Layer 6 of a small transformer language model trained on English Wikipedia (9 layers, counted from 0, width 96). Numbers have three digits each and are written without spaces.
In attention head 0, each number of a token's query or key is one row of weights dot the token's vector x plus its bias. A token spreads its attention over itself and the tokens before it by the softmax of 0.177 times query dot key.
The model reads these tokens: " diss" "." " |" "\n\n" "=" "=" "=" " Election" " results" " =" "=" "=" "\n\n" "=" "=" "=" "=" " 2007" " =" "=" "=" "=" "\n\n" "Leg" "is" "la" "ti" "ve" " Election" " 2007" ":" " Ill"

Query weights of the head. A number n stands for (n - 500) times 0.00081.
q0 (bias -0.035): 245361499473663508526528643704147639441485426496511244576409652723358611625674690338590430506661353421551386417426337330174515575368518730470214424725544559514656309239516479453377568331326539722529520664466494418405587648601674457492330574607558771294476661648487413374702576461377434421
q1 (bias -0.005): 440689470525518566659516536471443224403407732313462628763567400649350490382609469457642425700557257434363162381574659503405541459495549652377484414706940669399397213436565536491347532371432540467647501453506137627524494725356480608581668726243474581326490465453455246467582573379273363257
q2 (bias 0.004): 336662531240308368499484428493479405499530487313509472643675461514456394581751460221429245383565583467546172444467714545335622328617789477359488607667607601411274733531359618516478405391562653948443639413592578585288666621492337674409514427497438641470508416304658455963695410701422269674
q3 (bias 0.005): 272829481675432477604540677615411567415263444413711513578288338446577293528767391336527332190677543623553239443530540368353437935563321350408337450760564497460710562322329696516621757374489563726586610556509236448753669419551742539530302488532487653429391705526357430580492411280302466599
q4 (bias -0.011): 577259736457780679380518519650213743487566486731393475410362396232598499324462543526585801293466499588289765428357278297325339261127377611700456521355349447680493432598698586528607544623274417337397588364544697438328527444671690537539531552410505502662400533680454515628308466704353656539
q5 (bias -0.017): 416570410070372343491495391522660384560396611792371492478637377463542431642268698366400484383558460368591420416420410675474784524677500690611523313634461665471408419585595145472559493659625585520668593256353673373373334380631856210601468322545727512537491825416387435637445469500618562567
q6 (bias 0.010): 386276694492670803491522502423391752841374445824535222339520517507335458227276426776669626293316340452453850449310514286546199668467459634525211414704510460398681450659315379076546647791487612497546470695457578656298496628610518376710345416553471520737540524453500502559512559579454501352
q7 (bias -0.002): 460586783813330389955423448408797532397635435258548412681300616647387460688562530472571469768460556302512588398533681337334369409199687618216612517560758419510608408467463586328428549470441559613419431471533361575669545492468220445539576611534211701304275483371453544274720182776394422520
q8 (bias -0.016): 521520567593570172454490589577368297430426472667456525757238671467684635671758451517465414258560525529485447535580515677134613503392223648286353637442777546541428319233422506549619639246293432649612570367608481298604431613579974469883647498343493541604533526653557400500260663275397578493
q9 (bias -0.014): 415316649441669399455524408561400542491608723737569472392376564303681663507618591405403476416774467451520408488559413315494619577515435605517438517289304658552297471320629248328690593701477699383557701300709819446131452449435613595607463600614560397469645573415330340651644534529614558652
q10 (bias -0.022): 477476580384329324542341292577512513679509537514341511401321354540733529575738413516248330448462836050684456676571400721433726071279467507520920471309412521490206579505549272548564376701590307246498566528566676592321487457445467633573551804502467591480609725348529744674514458447626385616
q11 (bias 0.054): 633453270566259492613779657191671270433573623363473579614423576534572395526472682334412644504352425191536356496594555475526581221554720352651932471410645511374474443746593670702445326520429693671377490463303493616534585678403513414352356348340603465585410491429501698304376556616787622434
q12 (bias -0.014): 603401435686647521405595399628290373650400636609347918465599333462802616382424491573541696490470722568644670508281349520693577438374444427605661529260387584551546556405641259746456664477492344246496627417594463436455414330505559597442577551374515455437543434291404447369361458342510464661
q13 (bias -0.023): 534419595603326917645584440586328613385475477493421117391617547567271495481522533434642345662620250594395419436438534491414473479810747621365360427506693702545546452585649350316446397577480535528648603787361337376424615718545519256302350537637405397214447594603611427550658465439364435680
q14 (bias -0.024): 240426656444657592750512578555624637404425614740536207594455464596309318406568563413414526314523825215332479419485481419215290489583535826424526600729836822598865361393417492304175508732259643739446510571611434451249420703438369382506330544476613561518562528409622449606553572832410360543
q15 (bias -0.059): 529471609530716567284322319763298670508519297447479499449636583570555653692582471561459264553676702515379664536292221567344491666322375649332308449634603444710507433244736571450428465273430206482373630539683352284518426420616481650637563714565441694455583596527504584651500414378395372601
q16 (bias -0.024): 460583426503373469648419541652711508167366299450568423590568245554466412469480436604508329644510307617543529495564664392188461163600510631388242303680735595452386486504643628652440443547496493583509499606371377232597677600413579315618614484451553536296501693372489591528580466543463484537
q17 (bias 0.003): 534679358607622544477450450548542723445344425421543511285648220631728428156465516498308884522517488300465446699607583335569316503417491433548659359317554388483444591318528433426476485706651404129549406552405635649430502620416460575543414649593335593503478797419739741429388455289738583466
q18 (bias 0.005): 530301910654588324560714650306480408303820538615692586606617865510264696542435595579534616702222363496676453375178425596446390487352758694505559588247543320576750304496504526497520414236193350525487228437450563532685184527526468378656624813501486634419433129544677391071498548659358579449
q19 (bias -0.014): 294767403538441634248587467628532699082478444468752434534594579300416516372738336212318653395846546402416137476602365645235286547396621496618284547621744522455621424326551722549476543405525316627535470721541571420479675259414564439420323584497566461406558558650684542704425616204471387739
q20 (bias -0.011): 411275507657721810577586558638475669553539382609573362591362493586407387280354590524772597300733106702294590514476748375446361181750499631322505390303578797551583412475568237328509649497451638271363450352434412576226565705405402502276387424305521267543681301397681487522798566615519415555
q21 (bias -0.011): 517397467388631465588475481555309157639319633300392722470463417464579608502422655529536438624337580413703691475412316504598628553507471532533546345614425458538536428615759340419453629460490496332524576266579654573462329436747458532378454568497386657427362606270388568465310397647434403531
q22 (bias 0.013): 294663177447621376376518539593429549578211525534482700469558610599509253516486511324410631080812161560538505507584259408440512496222510396590354410691381490465579493543496449489660789750473524364436633379522786644475547441584614425412309322611603481715423735689423475335678481278486675400
q23 (bias -0.009): 540479460410266525735657332521751318344763545382234547547464497521414467288418456518402520755493436442608495404501609283359446323426726512583458519701635498448285453838680833843438619426104451754551508782432540359730408465413496641642697458301544658432502537568332352424340513499345543577
q24 (bias 0.027): 736551566606312528527499576363515353734425664274346723513462476596614279530477380798562496687162363398530622502490425325574583377214776132488637362648495306369394562713556501659599738300456502395726549571468468737690678399457526571466786513287298436464530396420358385396427448520324470305
q25 (bias -0.013): 547323508541533281557417348583409714583815385417564368266608646566480650646409520637516379586501311652570724671518661362603623506567538274268454439509359256345308545288715631452593505128450333556442236720584562566645403529465332710368539528547460607512637343564554586397701438400601515473
q26 (bias 0.021): 580763477864343668440333575447431538535603544574783415443403458426526438587662309628650516229473359544687287492271628706805463564486611228370536354508584716455699319562361256507611555592602422466526414635463545752480640275516645250570451516414513378402551386508378513708442326261599511598
q27 (bias 0.024): 165587258321494509637415555460683547438257478567571635696651236463433437396289475499483593553591513725470478393624525547594362764497283488593511721489222253474507564470335589647573500648667754477635705246446634523383441651570480516559426342692467499672320657218332225467542537499448508502
q28 (bias 0.032): 785382332521504355504618577268514538450541748357662588404352511324677511460245410793388675487327158666229661570610478245710496946525493290505497445613488420411400194454789536687732607429397498338808451425521457521567378465535589551692686412327421421543438523281329564484390582587618695308
q29 (bias -0.013): 370449455186736290766445569542598500719508493452376575513561221580577495309272767387330307438496359267501585581634567357369679403669362647413590370573383516427305611495663441493634547535577534534490701374460535413514325525551595771284599531369602748424525579240438676539578489717503482476
q30 (bias 0.014): 629444513479500484339527437427214473562604582730240444465543474506602536433372556622468789588427560557475443485436400381748328626428633401642566755397391405360378386489397498419675630364605432313795383492622462547496444706604724766601505558401550363679294424730437199147296575270270777535
q31 (bias 0.018): 595424254616549667401650535563240631385362469492334583346524345580571548449422462589449758292518292636471618627411518532661394586601592523670475281529241385460199548547611556696484447632568578585500500544306631557375562449418600475513424356590344363610365745551507661935305398508843593447

Key weights of the head. A number n stands for (n - 500) times 0.001.
k0 (bias -0.069): 425392523501609589375460498419403504541449442488531411477445420574380576505508527498491706461565521481507526727409335462614336631378627373503415533561371512616510348669468495496502561437368323589305430672649558504512683368702431645426613639402735708438606540516674389517549679488426360316
k1 (bias 0.034): 349484776524698594800410659457550499451486645438429341565479574483594400433346478559528478626473378494304555467533406411341449462565764437450431450551571436648407369274554580655470671316509526411578458546551400557505506702566493503448550707440307494563296383442680563477380410468371544596
k2 (bias -0.007): 389440532377617340633507573559672333554473645466246463694527595397675491518600477383618464573476418524449313350474621593402579397589613575633386525533568552787293451561339305381402589287602573596592628412479408601214514737562532537414452591560491511547361578381554451536501306585355557712
k3 (bias 0.054): 431529562500532488789353332716524454511492586460451500488459514395675468584593512512442657462261485484518515366425507488438145850391520580399398593607269391504415424189473589512738586500595397484579771505527679392301570486582613396429557517551159614407425536424614353504521293586430509694
k4 (bias -0.049): 520465454644523682172597533446413460535361341373593542502522493604451593454467537454346633229492533399442560629408497596707463575408300410526570515439515664406469508821489538462356470626331335493394493607540588592401614316454576599661487458498736644475643473539601464450424792470532340302
k5 (bias -0.031): 502416363369450419390465422327698554657419740491689548560471464439466467498447480486438444277574420463465393652491433466521569471277489476591723540565438518459378537863527601442446489311623526549516704296542355371354447432565461572350603474451786514628814659395634427572532552604601498419
k6 (bias 0.014): 487581528516422528368533731704557706602552509630682529332479345493510585391631422507577469003717443567435537464334419407341505721601281563428386761499691541235598366543473646433454421632404601374549304628404569556427680420376664547406403456392369476364429582540569541394607379493576388314
k7 (bias 0.003): 542594590338489370695459406793522454443588543528451380551535683506302548557547567603535438432432380445653622532520305620376630347476554668370442377358578473644573527282408285494457616584536561584573344539598726563539503466621357675542388647565159674530353235473277494543462314480585405618
k8 (bias -0.071): 569301527532601619346371440423316398501509504456412492571478513387511576625500470525380650458402659531552492620541469507698350680327568501506541553451307552639292461475579281470704643341432379591464566521566583453393536528444442642507769719484593708427632417568558517590341786521550359345
k9 (bias -0.030): 579416449603606434396546505402648619635466479535604433581355501559583343492575546415303454493656510388536427531636523346592592549439428456406595538535329609519364423827404348296491738428403422481276499409638641586451447298433528684488508565489792596577653518414548414545577614482518467426
k10 (bias -0.086): 619370502464509528342590345509563439681462472771432606398437516546637506435470427509363560646480558380544399725475577416534591259416354423566809392290421544541366610667463422430327574316379477554310470474713358564438564521471366687621496636448853630609623479560386465530483644406437535379
k11 (bias 0.093): 586552475398422414844599482533593497423522478567428471663543559484556451478485431607534429535472459566448562358576608529272556309430625692501561483448612478526518489405506468544557348611572624418739394361422533479419337479457497345546570252502294339491245585482484470525435270644477592746
k12 (bias -0.010): 449531479625490695317491476499484532507404496408501621434371467478506518501241568549399512566536606407471446562707534378689462531420410381599631418516392440481567707627553574454441490510326309380294558437631326511577527479496440656618465585579676425597700522637479541441314628391499521297
k13 (bias -0.019): 486435497634486644327455579509689403541602463452531241388497509571387537474524532579578427502649423576505590532348314561550338492524661434448388426555564501570564514850398543562497599489437472531317500667595526303437644437593470569179402670477548547456554401509559441479593631321506440475
k14 (bias -0.061): 404548367408580523276512604430623525541480693515650375643449335620470607496711455510586494183646658452545430591367328489457325573408541446381493543460541497542699384627308428519379572596246504622320408498616496462357633370582422729473581688465662651397515441371655467499404731561425451355
k15 (bias -0.080): 437437529582560625271437525447340377540408530462549591442404486510379546563479487481496630551544550441518545726359366498727517665458397332554503450522392525569550478649526436569440569443335411615261487600603469481527591499553370664511457680461815653474728395531514482532523778348434431281
k16 (bias -0.079): 389348378403458559401519564378666466389474504381535392442493472593382694540426471398470528496399279668532536614362410522564592517550628422534521460538492497458479510513635513689470598415440366661437623576496495350315670466520383651433501651470691754499614458286463529506568657481464295441
k17 (bias 0.039): 519601478423438423488661400731660631363472512626516571297409546624670529292500542556321584539505548426389619598587514380329421461479443428510572296406523579372506557384545529603398581576308417472340449478601408582577380559475734465366354561476437516414483570289490642459672400373539553535
k18 (bias 0.041): 494638591538418531302396497386331477389455442518596563675586542407169402721392435706537551693458675519442535662700270466400447465473703605421464401371645628657719435514374359372578481507583448487620283595290630691717570406430341333636592611630419542449360292730580588287329554582603358412
k19 (bias -0.049): 484474546572534655387545411422622410512278473462558405613383529542520501526573467530515651510377628528576214563381406481542191585405684443467513462718392617605696393455496413644581579337279487605357705652473493478446601588548629286463498726458570701327502531557678441476588653511278443591
k20 (bias -0.009): 395616545590467554345602710406678547462577557393749322502460500657571458469581627451443438191663321586498601455654610477573415363656587413491389563519547536461579356630502475579586589645257335470252269444555499493303739538450535621263434500301649420555538407525421596329511642398596580393
k21 (bias -0.013): 491407517414536591506421416647371528532528535396481591434444507464496474648294579597561460463548546359399629594460365417645569535459387467617698530540394438637492608718466556447273445472383437355342511395513453574461433454651420578550565617531673403713591486398443405459436460418618478291
k22 (bias 0.032): 491458485382548513608538353589688607567374590338609622374465616689627426448501675468483654194401491608479579466511556470405490519280432569609482568618295695389332371243488575499683307448533462374591531465392542542477480431558764408501571362487469440450461722593618326471561312597413540563
k23 (bias -0.054): 436271343572451712562629394324537486533311586332369359686552456568355687572441428417489608613466393628468492684336402394443560422433525564624511515528776507639402507601537510582300464448494591557714539605507586384517392586480323646672613517725487782512520379527398431403460525382426355581
k24 (bias 0.053): 517505620400452547890486594664473496386500466528308503390519561403557606470337511578481490533358347538477527336489677459322615349543472592572502479444590489439431469279564538515480395516768549290781499532501449525588358473413558346641464458600197361579307468539384539497404213446519557646
k25 (bias -0.093): 464395539496646537254496446414332505487456393448463561365510525397397543516505507460457533652667408603601523846362395401632583507606419297529381397402496507594520377545503430449569566454360446566390338674591579513690518550555430612528467489500811587539675383561351554347726645356526530328
k26 (bias 0.067): 617630709588455599750433431619581567421616439554544458576380663291720418439569433616522562473346446524480412271583620470316508561512591589421572496505448429376536513235455541443625501330606562326656545532337412471521648500358621304430355433449213350501365557677494482505478339569599579693
k27 (bias 0.098): 428523442462524194682597457647536615490555670385564606378603505529634441465433500500515363415465455447438508260674596564415496594586486674437414476550419471413452631322470609540496481670659615511700577354434540541411389559476609426423459398556242427549381722502545524520568213590533499647
k28 (bias 0.093): 549466544520566414832498539552509601418561463545486579500392590346589489519333431547451399402495390514492684347496619444377568610611473663365526393526581520402445455306650512552538417554600614376723406433471642444621148442355610311647513405526191398533387515373434540357472318568705564593
k29 (bias -0.072): 366410463250608406356532462359543550603432659506599608459501430605536586490473482357447420489543395551529646676468517447619540478474407293605618521469523450613421372813528491414365619576437445503338519418664484572401460476618419722513592446450892639618707533344410542343485500448531485417
k30 (bias 0.073): 635601693550468605479610469541304611573440508475447502420634478467453490359374501462444576601674466407253420395587719475449397677404461534430402355392561521454441547435389614426583417512670440421743516574527553544623266523441572439435569420720182437414407494706653613401543435349608574583
k31 (bias 0.075): 627318360619503412578543618661615507403523390541476569446433580497619534406550456407440597445471355511398644539611620671417522459429406570574482500561486476494422604575538717579518447615466487435579413479377474429407373566424837301445353362540223386586456724385529520604528444467618458552

The vector x that enters this layer's attention at each token. A number n stands for (n - 500) times 0.01.
0 " diss": 449457490509482540345529575101489615510444377464632471518554445546419471574460666427445409412562639542481478488399602403308501517522522400508426505492504550448528563791583517549467443482465461500471483503528525773469495468438403484543573531539761522396605514445464504496552677475480484499
1 ".": 506483560539462624330457526040478557537595550512506495447529442495534477439483502483488492484657526560443557550467469397517466491454490440594541604428576440410392525696468568508514521586411559446405458499567469530470483569306368610466567514477769398670564364394555542576525639585486516388
2 " |": 534592469529468584381616557065461427516553523476504482541598454564473489465529620446548478487564538571492527586536458362436434445486509423575434516485531430412431562715515585474464487489350628545352484468569387537537497540434438661401332487506781489682514501545542494469481625454573481341
3 "\n\n": 539529561562502591322606761072390539428519531446486525490529418473408422455500600482478493524550534456537546591438409447420501527476524559541394522548496458437390498675552552464518464542491659465437515458469539594520506402514487640355563538510692488424485433396566521450406706644599475324
4 "=": 502494544521527508314516751026416572449502554519561453478494559479397479504433556476568494524608556487468494475437479514433557625463631515502334472489504471459518442716477421436424482433502573491464465553514518608499464496581555550340453544488744421508542461456624496487519729555529456397
5 "=": 490467478490563466342596741132479596501568580506582457439381514507474506467476564398594486478641434486445466503487497458421564524431524560541369478500532542380544443732491499401449497506500605460431448593471523602521484549562500555327428441457817367470547469462617536504595668645517403333
6 "=": 477475450447571488365607716187529572536573562529581468417371471523509511435480557383555482437662385477451480508514524432421549463439474535580412488494533555346523440748490514396477523546501609439421457579477514603530517557532502558332430394439851357476558512466589561504606628658543395320
7 " Election": 391535410462631601454616506112364480531533590465728488542566339533474470442437578452644470429477456588558373482445438458647338541518548437544496504441612495415539485714425553465585515503483654462368422549508644506454477474645478484462527507419698488448494543450539433542483658422521580363
8 " results": 404549339626461612390524572178484531584481594478591480431490364498448419476385425570583489437523425623540508450395454434596340591562398471653489517472664503492488420605452539563537656600295694400413492520564552531479468508522347537437449528541844532476474569476570538444408558569553457421
9 " =": 515529400687447620476590642240493538545403567559484437355517407482455527474384547543558531421583466477417566566518452449526404564535387406591440461380565495389519430694471550490385545492524799387443535451559467505505501468504435640404440477466902530493544585429578504431497565579566447312
10 "=": 520532373492511534468511664213528576607453529593498456374462354488521548375376534490568535401604434481449546572575490473496497501503446413627476399433566519363501474775464470527501594537502670293458469469479483571579494533543468578379443429442869528474538590383587587462555580592549405290
11 "=": 508537366439531518467526653252546560607493507610516474373435353528541545364410532454540535387615402486461564574571502441458501437488438416641494423447554524348481461791474497495522591559503647301450472471479476595554518538523496557384441409419879489490543601401575598465563574605573401298
12 "\n\n": 471556506552475535400599745118416551455575498480508492432548370513437472436575589499477510470550505501525542639417428466415536474528440507494456525550573461363392465617567557434518510570437730456443495440495515555506526397470537651344508499527764496334469496437568488479377601665683494366
13 "=": 488504545486480404331547721101493577470544568562597433402411597512432534492484561410642495490614478452441478508455463496421565588424558509477365517540577479383601411686467465394457472457476604489450401589522506619483448503576543523380406527509768410456483499498677516486519691625562441368
14 "=": 497499497453519427360591728173520572502586568584591446382357547530482531463504564374631492465648410448437465515490493449410540512410486516520396518545597502343589415702485508376494488507475619449420415601496498608505475522546536528374407447467808378445499525502635550484554638667572419343
15 "=": 494505467426534453382596716213541558530586551598583462370355505545514527435502556363597490437667381453444476520511514430401528458420453499554424521541591512323561417713489525378517514538472621420413436588496482603513499530523540532377411405443837367460519552496606568484571606676581416340
16 "=": 485514450404540466400592696240554547553582538605573470365364476559536524412501549359572491418671371459449493528523525419395519417430436482575452527537587516314536421719489539384533531558471620405413448571504469601511518532508542533381413381430852365475533574488584575485579586670590420346
17 " 2007": 391569545533440579421549553094484464565516528483666463513411385623497481430505477505548559489540411576494544546482472538559344536527498483527400407527534454519396472696318501472458468567382693485443513577498601541496506526531459645437456421432847478394467592531593527446327565470567567515
18 " =": 527518375635405589476638611208546521447452518547514404365456474477484499539432527546569541379572392533415565602518452432533416505528472418567467403457569526380490385685462535469428479481530791399427524545545490545494561405480478557400423461418904458520562609435600474423495612623617503413
19 "=": 543514365459471518452543646231567552567497494593518425356419406493552528414398513474577554379608389494440538599591485451500497453509503424610503386483576529336504445778440452548539561536501670300457440526477492595581551490514487528375414433430869481503532615375595568442549597599586419359
20 "=": 527523363427489508456548640265576543584510487605520443351412393526566523392421516451555550372615379494453549596591500431478497405502479420622517415481567524326482449786452473525548566556503659306457450509483482606566560504504502531379415414418870457509534617388586579450559577602594419352
21 "=": 514530368406498499459554633282583539594520486610524453352409393546577518380439519434543545369619376492461555592589507415461497374496465416629527438485566521320472452782460489504550567568499651317450454502490471611551562510495513532383416399413868442512536623400578581459567564607600423357
22 "\n\n": 463551525548441521417598746094417545455586491480503481435517383499445450452591582507487507472544506502520523655421429466417538443527444514487489528567572467370401468608563552430538486562448729466449488468492509571508529402443546635347506510524740459347455502447578471469373596673699508415
23 "Leg": 524528523527564548481431584176258512407451660354566365367507458596431547497526488444554524494526394647576292561452490429482351439489517344590476567600597456311489541629526553479572484600427523466462359543518580557571458499574525535441439527515781577474448478563556529524489728556565536377
24 "is": 471630435559407630423549547159414542455512573486545494437553475575424576464465371518621531412529482459405394524433416361657484556447453355600402596583564535364483503572603616484406500537448688471360458667549512695479580503465657665501483614495655586457429434504466452523476343521485483343
25 "la": 410676431497363620368398635156469542495503607427613576443593391626515457472476538403553605489481511502460512502531453472555468519405532299589408546551590476472542518420578608492467503502390696509521416544501428646447666445531464647529393512515785509472450330509526484497469522528491436356
26 "ti": 527648415489540639459451590235492538374489665259566581458601538592347497506504546418501541497586558463533534680510519509547382417375310352574371580656589505418595542508470573476483454475498641443456519506471473613488575562565431584566439419357766368463566437420540485499465599517473436314
27 "ve": 532621421529523628379539670110438403401487516484636589518444383553396597490436464389569563503456447408438638600484555608656415463516513395641366534591600470476563542510518535513373503550493561417377507587534446716448537472472506566544502548490710455466350479449496559418453565459511472334
28 " Election": 451589339483655568447544613116341494483519537458733504610543347547496489472412493473647497529483506593592421421475508465616391507526507423508529495428676447362622518614461573592574515498498645442310387511488553488523450435653475456531532522402654489452468485414539518498460612448515568325
29 " 2007": 463599539568489595427487585124414403607517527497603470596381324645499499468430392567536537586496498531540540434404520482544388616522402471544530469452615433467550474683390536566443538590350688441418524586458565510549473457509426657518480457400785547420443514492494582426264475496568531491
30 ":": 628584488545374488503542565011453509517545505521537449438532460470560569509475620498535581435589473548509464462473451510490478548516506450561525479412637550395522438619489542511480450609349729527430511631423467452558510468468436693483426426439727480599559455388443465433350570491593482459
31 " Ill": 500583433529532465525613648167443304487572478495650482433489468454534474427602551431460556522540496557569467567398573518509494425489513360671473511618459403429533469647424545410450515523648694561360582428545550631480578460511571485528386455511815534400360357517505332386538528526438539462

Token 5 "=".
Which token does it look at most, and with what share of its attention? 5 "=", with about 70%

Token 31 " Ill".
Which two tokens does it look at most, in order? 31 " Ill", 22 "\n\n"

Token 24 "is".
Which token does it look at most? 24 "is"

Token 17 " 2007".
Which token does it look at most, and with what share of its attention? 16 "=", with about 40%

Token 15 "=".
Which two tokens does it look at most, in order? 15 "=", 14 "="

Token 13 "=".
Which token does it look at most, and with what share of its attention? 13 "=", with about 50%

Token 6 "=".
Which two tokens does it look at most, in order? 6 "=", 5 "="

Token 14 "=".
Which token does it look at most? 14 "="

Token 21 "=".
Which token does it look at most? 21 "="

Token 16 "=".
Which token does it look at most, and with what share of its attention? 16 "=", with about 50%

Token 4 "=".
Which token does it look at most? 4 "="

Token 9 " =".
Which token does it look at most? 6 "="

Token 30 ":".
Which token does it look at most? 22 "\n\n"

Token 12 "\n\n".
Which token does it look at most, and with what share of its attention? 11 "=", with about 30%

Token 27 "ve".
Which token does it look at most, and with what share of its attention? 22 "\n\n", with about 30%

Token 11 "=".
Which token does it look at most? 11 "="